Layer 6 of a small transformer language model trained on English Wikipedia (10 layers, counted from 0, width 128).
A neuron's activation on a vector x is squared ReLU(weights . x + bias), where the dot is the dot product.
The model reads these tokens: "\n\n" "K" "rist" "a" " consider" "s" " what"

The vector x that enters this layer's MLP at each token. A number n stands for (n - 500) times 0.014.
0 "\n\n": 486 439 570 510 379 452 497 443 497 458 483 514 504 497 615 592 528 480 569 531 482 470 450 515 512 464 516 481 490 529 505 455 543 475 467 454 562 457 524 511 520 478 605 487 472 441 434 519 413 521 475 550 532 530 457 521 523 530 463 512 522 548 539 524 516 531 517 396 461 549 498 550 535 520 473 514 433 488 41 517 461 479 488 518 501 528 532 479 449 529 538 510 548 460 566 496 462 581 597 516 499 511 518 553 454 480 553 515 479 426 481 507 623 442 488 560 492 716 473 466 558 438 464 581 482 507 493 497
1 "K": 469 536 585 554 259 514 436 482 541 444 533 538 504 484 612 496 490 467 467 441 532 490 461 498 531 505 523 519 410 476 518 378 519 485 540 501 488 456 488 546 501 517 497 520 470 488 604 508 462 486 509 481 480 473 450 499 468 563 535 517 531 508 505 530 569 481 536 488 365 488 540 543 474 514 518 532 580 511 120 463 548 445 566 551 588 473 512 517 474 492 399 471 457 478 618 550 434 653 615 526 552 482 501 508 520 489 568 493 423 453 492 457 690 571 451 445 520 646 528 421 522 413 477 554 535 530 505 452
2 "rist": 445 548 518 509 432 492 473 562 525 339 462 520 500 516 665 481 507 541 438 482 474 496 519 499 497 526 480 602 418 560 457 357 467 472 443 458 582 517 570 479 521 463 584 534 510 428 575 557 542 464 518 550 502 343 454 472 472 417 511 520 522 597 510 503 516 541 428 446 499 517 442 532 515 547 480 513 535 443 171 569 620 526 639 562 580 504 406 493 412 483 493 536 501 471 549 531 554 657 539 554 552 555 485 513 494 448 522 351 413 537 540 466 606 494 412 400 475 675 489 491 490 528 535 494 459 510 454 485
3 "a": 541 482 538 532 484 441 421 502 487 440 487 487 474 402 728 509 452 484 524 469 524 460 477 512 495 519 487 538 500 407 582 394 533 503 494 479 524 465 492 513 561 516 501 501 528 470 631 536 530 494 550 489 524 496 463 491 485 506 532 518 511 515 413 544 489 471 440 454 470 491 450 494 516 477 503 541 490 536 118 529 526 489 681 596 564 560 452 556 482 617 501 542 535 588 440 554 526 542 421 530 533 532 470 517 486 469 540 462 505 454 483 525 598 418 451 344 425 699 469 511 457 472 498 415 527 504 602 434
4 " consider": 593 555 438 471 409 426 505 512 469 470 460 419 476 497 617 534 549 555 598 458 523 355 546 541 464 435 557 460 507 484 603 406 498 508 463 521 481 482 456 554 469 565 536 474 562 499 505 559 568 469 563 556 540 414 576 445 466 353 492 532 554 510 442 519 589 496 547 436 412 437 585 547 473 518 476 493 591 572 181 539 462 521 514 640 422 425 465 488 418 583 447 552 585 531 531 515 555 455 456 490 519 541 494 460 516 478 522 531 499 467 432 418 691 483 564 491 497 679 469 553 372 388 533 436 559 594 517 397
5 "s": 581 550 606 502 574 419 462 418 461 473 453 527 469 571 578 575 453 446 522 469 480 485 506 563 495 488 470 458 506 432 542 428 496 445 447 554 481 485 534 512 479 512 541 439 497 424 467 514 576 525 562 514 494 466 463 549 533 467 500 500 414 491 482 535 497 543 548 539 438 477 520 495 407 450 458 501 680 543 63 520 571 466 570 520 487 490 485 491 461 575 415 520 540 495 463 448 501 457 488 482 635 471 502 585 546 411 545 533 489 509 504 499 642 477 511 546 556 633 460 446 448 445 517 449 562 602 547 542
6 " what": 411 553 530 515 518 503 537 448 499 553 475 477 523 456 594 545 500 514 459 484 526 565 455 575 506 465 566 391 496 517 537 455 513 601 490 549 498 492 402 490 559 425 487 487 462 411 414 568 521 528 473 489 537 484 487 415 476 450 465 499 511 533 493 582 508 554 444 519 352 452 502 504 477 514 482 464 505 557 112 590 569 517 429 516 562 530 455 443 482 588 374 503 551 474 515 400 490 474 547 533 508 512 445 512 572 534 542 484 490 437 460 468 742 471 572 445 569 670 518 536 471 461 471 578 630 544 571 446

Each question shows the input weights of one neuron of the MLP. A number n stands for (n - 500) times 0.0011.

n939 (bias 0.007): 579 557 407 543 630 461 500 396 407 475 689 617 389 459 428 483 554 452 569 526 413 429 530 599 431 318 480 355 519 460 472 483 468 269 573 522 442 506 385 516 522 445 508 512 456 569 450 512 467 474 477 563 552 527 489 631 531 682 561 531 530 599 483 447 588 396 475 363 543 569 564 459 405 561 489 382 642 428 475 444 329 432 401 571 461 622 594 431 559 372 538 512 518 587 506 593 559 446 440 538 505 614 554 393 599 566 453 615 568 525 357 502 485 591 672 521 478 448 355 476 610 510 513 489 395 476 484 490
Which token does this neuron like most? 4 " consider"

n998 (bias -0.004): 476 376 697 423 564 597 277 610 347 591 301 528 387 467 445 627 427 606 513 525 205 556 327 509 332 369 627 451 385 492 470 482 468 394 512 331 685 401 419 569 621 361 611 495 464 595 490 750 441 453 698 510 373 663 550 547 510 656 546 624 520 428 532 425 419 397 590 362 490 618 385 275 517 679 441 552 668 641 563 646 641 494 413 354 426 267 292 596 546 523 382 500 450 530 424 455 557 404 608 493 349 472 400 494 560 495 429 624 366 425 433 501 520 458 603 661 615 505 622 445 562 352 561 460 385 559 630 626
On which three tokens does it fire most, strongest first? 5 "s", 0 "\n\n", 6 " what"

n334 (bias -0.004): 636 455 575 480 484 504 619 487 453 304 250 587 532 575 464 575 569 300 446 584 516 399 526 624 370 455 567 528 496 643 490 455 485 539 475 428 609 485 504 558 474 548 598 547 542 622 514 551 459 575 506 518 460 487 508 392 393 600 494 399 348 626 475 410 547 398 398 441 442 484 450 659 460 556 369 550 417 607 548 463 480 530 580 631 543 466 384 500 558 567 383 615 678 506 511 585 505 480 497 499 377 455 487 429 388 479 501 477 458 458 591 449 524 478 449 552 427 508 550 391 493 429 516 553 443 479 455 452
Its two highest activations, in order, are on tokens 2 "rist", 4 " consider"

n307 (bias -0.012): 569 374 687 485 504 308 613 519 681 468 591 616 580 279 488 593 509 480 584 597 562 538 516 579 384 500 354 554 611 395 305 469 435 482 668 711 506 383 631 414 278 640 561 491 625 621 571 400 431 548 478 606 566 687 454 454 548 588 410 530 639 620 586 519 354 403 461 387 580 458 462 290 552 556 547 560 334 594 552 474 515 627 453 567 553 627 392 594 685 446 460 623 366 576 670 503 541 392 314 445 548 496 504 357 332 455 688 624 417 359 283 579 312 492 447 514 409 505 447 644 493 563 482 314 437 346 365 471
On which token does it fire most, and how strongly? 3 "a", at about 0.31

n77 (bias 0.001): 502 563 481 458 604 350 530 534 408 504 560 455 507 518 538 457 479 429 662 590 374 621 417 460 582 470 455 447 453 446 426 459 566 584 436 351 631 592 602 636 557 412 470 442 633 404 465 517 426 516 401 484 440 517 422 507 412 599 381 392 542 481 436 488 361 636 470 540 471 552 293 481 678 494 605 423 423 347 538 559 562 398 566 600 466 469 310 544 615 331 567 443 537 372 425 526 537 447 518 528 543 565 442 515 477 502 614 529 508 446 459 566 414 385 450 434 634 500 558 542 640 434 539 489 455 454 689 464
Which token does this neuron like most? 3 "a"

n174 (bias -0.012): 496 391 525 455 597 397 502 644 655 466 646 591 406 566 536 494 431 574 372 623 443 489 453 588 483 337 458 659 477 467 383 465 513 276 512 420 397 528 512 414 560 381 579 662 432 384 545 276 332 571 540 699 453 534 441 695 574 634 555 533 460 695 529 447 642 491 604 506 479 557 445 437 504 716 472 543 332 537 516 491 497 579 526 510 441 446 541 540 486 267 515 363 532 563 499 431 442 435 433 402 466 413 505 493 634 580 610 592 525 344 514 409 479 516 508 584 389 407 568 536 363 503 466 615 505 346 576 513
On which token does it fire most, and how strongly? 0 "\n\n", at about 0.21

n451 (bias -0.012): 659 604 606 518 507 617 586 550 434 381 453 483 579 470 408 539 556 427 470 431 404 658 632 603 511 563 480 474 668 669 259 423 502 631 400 432 711 461 563 656 273 449 489 454 442 485 532 667 417 538 674 507 365 592 613 490 384 614 424 445 478 562 598 369 640 437 483 423 423 391 362 471 433 719 436 488 465 383 553 505 421 522 502 623 457 393 437 428 652 440 460 521 581 479 620 439 564 489 451 389 471 462 489 561 449 488 488 500 350 470 421 513 400 568 596 431 441 513 576 458 593 352 551 496 275 405 323 319
Which token does this neuron like most? 2 "rist"

n668 (bias -0.005): 567 443 411 402 519 365 396 611 564 346 386 534 604 397 377 545 615 390 589 426 441 570 421 689 390 479 585 363 437 443 486 393 525 441 662 446 594 521 461 722 579 656 694 329 547 527 466 498 402 375 509 487 492 468 496 551 511 599 344 531 475 448 532 316 447 459 452 500 466 429 354 582 577 542 437 593 506 490 550 581 453 412 391 492 470 497 544 438 553 556 549 652 637 530 587 510 570 465 367 558 442 610 474 473 438 543 752 424 591 555 449 600 410 498 615 472 549 545 459 482 502 547 540 477 296 503 561 505
On which three tokens does it fire most, strongest first? 0 "\n\n", 4 " consider", 3 "a"

n326 (bias -0.016): 649 365 576 639 596 381 507 567 409 385 549 469 386 420 500 544 496 365 454 578 266 484 383 693 516 503 682 410 490 515 266 449 615 441 633 537 471 477 486 497 562 367 550 450 239 461 575 614 529 514 397 492 648 568 557 601 433 636 632 436 445 459 296 257 515 318 491 479 802 568 576 519 524 503 451 397 411 516 588 541 177 459 530 448 469 369 396 696 433 504 521 631 665 705 607 495 482 518 329 370 496 343 517 579 385 484 686 740 472 450 536 699 281 358 459 374 440 530 503 319 470 580 456 529 431 432 544 466
Which token does this neuron like most? 3 "a"

n586 (bias 0.002): 385 535 553 563 462 473 543 486 390 411 586 480 453 328 513 446 580 526 424 526 475 473 528 625 491 503 519 406 603 453 530 403 509 466 550 468 603 496 443 575 515 417 522 430 450 538 517 507 462 547 419 522 540 590 492 522 502 593 538 603 553 481 494 476 456 443 532 379 488 503 516 408 473 662 540 434 519 394 527 582 455 393 577 596 562 486 518 702 643 543 566 548 501 605 443 547 568 529 503 298 527 471 530 450 523 489 521 718 338 428 441 411 460 374 604 471 638 556 465 445 590 473 522 495 408 573 475 447
On which three tokens does it fire most, strongest first? 3 "a", 0 "\n\n", 1 "K"

n528 (bias -0.015): 455 410 550 591 564 453 479 531 382 305 600 521 538 342 471 460 359 395 514 486 518 599 455 738 525 453 574 474 370 635 447 393 508 307 603 458 494 453 282 602 399 516 522 602 346 470 264 476 475 698 465 638 542 716 555 403 473 648 511 433 469 507 634 461 537 288 485 517 370 468 488 582 615 497 371 545 582 528 541 526 514 602 423 619 462 520 440 667 506 611 431 610 464 417 538 537 421 314 514 594 417 460 443 544 672 530 457 420 562 528 500 489 538 522 403 639 609 403 663 458 608 530 494 704 448 412 364 446
Its two highest activations, in order, are on tokens 6 " what", 0 "\n\n"

n390 (bias -0.006): 464 387 568 502 502 365 599 467 567 455 376 651 627 430 492 555 602 648 545 426 484 473 285 521 516 467 619 504 306 545 462 443 541 418 602 464 708 463 574 449 513 326 500 456 491 519 321 623 465 397 572 491 403 617 492 419 411 654 425 515 617 463 575 484 649 494 398 532 470 407 396 486 569 540 422 651 416 537 582 693 475 543 401 595 460 520 536 557 481 567 572 574 356 535 501 499 487 474 474 405 566 496 462 411 401 612 584 494 322 491 504 479 420 455 517 491 503 557 366 473 494 539 450 554 228 481 318 663
On which token does it fire most, and how strongly? 0 "\n\n", at about 1.7

n377 (bias -0.013): 526 572 451 480 602 482 506 552 397 405 509 495 671 370 419 497 521 514 500 584 470 528 559 458 558 545 369 567 548 342 539 412 503 506 626 558 540 442 477 517 542 526 536 478 351 432 521 527 586 695 393 381 549 546 573 528 662 608 437 480 587 559 494 468 640 408 413 377 389 680 494 561 459 518 375 532 433 368 517 457 431 500 445 593 543 607 411 613 530 541 534 504 599 740 464 606 555 409 322 358 515 536 423 298 424 549 397 302 316 532 611 491 331 609 513 469 510 492 563 281 459 550 440 513 497 384 529 464
Which token does this neuron like most? 3 "a"

n621 (bias 0.001): 509 441 528 417 461 442 483 417 512 421 584 579 548 487 504 387 445 636 502 426 527 561 450 515 516 604 529 509 428 421 467 452 579 433 682 513 528 509 465 527 548 477 691 556 465 327 570 414 581 410 479 406 443 639 692 462 476 471 687 532 463 524 530 426 535 507 416 505 485 449 374 611 360 527 342 638 533 455 555 469 507 536 486 549 489 593 494 544 547 611 532 534 433 422 423 394 398 532 449 609 497 473 433 520 470 494 511 492 330 372 429 530 571 534 498 567 619 482 773 535 500 599 437 471 362 514 436 354
On which three tokens does it fire most, strongest first? 1 "K", 2 "rist", 3 "a"

n78 (bias 0.002): 267 496 818 557 619 623 314 532 354 532 418 627 401 380 492 579 502 525 587 512 427 468 401 478 579 567 508 504 510 559 557 429 630 392 442 566 624 626 397 584 659 474 338 565 529 466 434 486 394 757 506 638 546 578 493 411 480 530 596 591 349 538 694 408 425 688 333 341 632 657 108 513 583 449 636 553 377 332 516 435 697 502 521 445 387 525 446 719 637 545 551 492 475 731 448 452 626 406 227 505 628 535 508 358 523 558 511 594 438 501 396 444 461 427 508 536 602 444 441 613 625 435 385 340 394 490 412 558
Which token does this neuron like most? 3 "a"

n229 (bias -0.005): 608 534 503 647 761 535 448 558 487 489 520 512 485 438 456 647 448 396 494 495 366 542 320 380 232 433 474 435 544 266 473 494 446 531 343 461 409 534 386 411 535 621 368 695 407 453 406 456 536 770 466 538 269 402 511 470 503 671 522 298 343 482 603 562 523 474 443 398 468 660 417 492 564 530 416 612 639 496 531 512 490 600 396 530 400 511 352 490 504 498 488 566 626 383 446 479 468 414 515 590 526 352 379 371 664 514 763 622 465 718 510 599 493 556 575 564 781 479 719 393 584 377 362 559 536 508 593 516
Which token does this neuron like most? 5 "s"

n453 (bias -0.013): 625 618 508 487 346 492 443 379 532 312 415 615 677 322 418 369 495 332 544 624 507 559 529 512 438 686 355 445 577 420 359 478 516 546 507 333 508 393 414 474 497 623 447 556 495 599 375 421 398 484 481 503 427 522 518 547 462 449 487 369 489 477 560 464 371 523 286 510 518 756 532 598 577 628 525 587 583 402 563 498 625 678 568 549 469 571 545 572 532 396 461 350 564 449 444 389 406 505 601 520 472 341 456 547 562 489 638 618 399 324 642 393 488 446 678 596 587 514 592 329 460 456 454 499 560 591 472 634
Its two highest activations, in order, are on tokens 1 "K", 0 "\n\n"

n798 (bias -0.003): 656 315 715 622 549 196 500 317 585 205 482 441 727 548 585 698 752 351 726 889 173 354 315 693 627 196 583 369 623 663 410 501 564 644 493 109 743 362 363 615 500 544 789 472 394 394 115 533 205 741 367 623 463 708 313 641 705 745 251 367 599 661 782 326 495 449 642 234 426 797 392 435 648 712 396 563 125 118 471 589 393 465 570 502 338 531 667 492 537 461 759 603 615 393 709 454 520 562 759 402 448 568 493 595 298 656 702 601 334 301 319 782 413 368 458 795 615 647 437 285 763 295 417 591 438 501 458 521
Which token does this neuron like most? 0 "\n\n"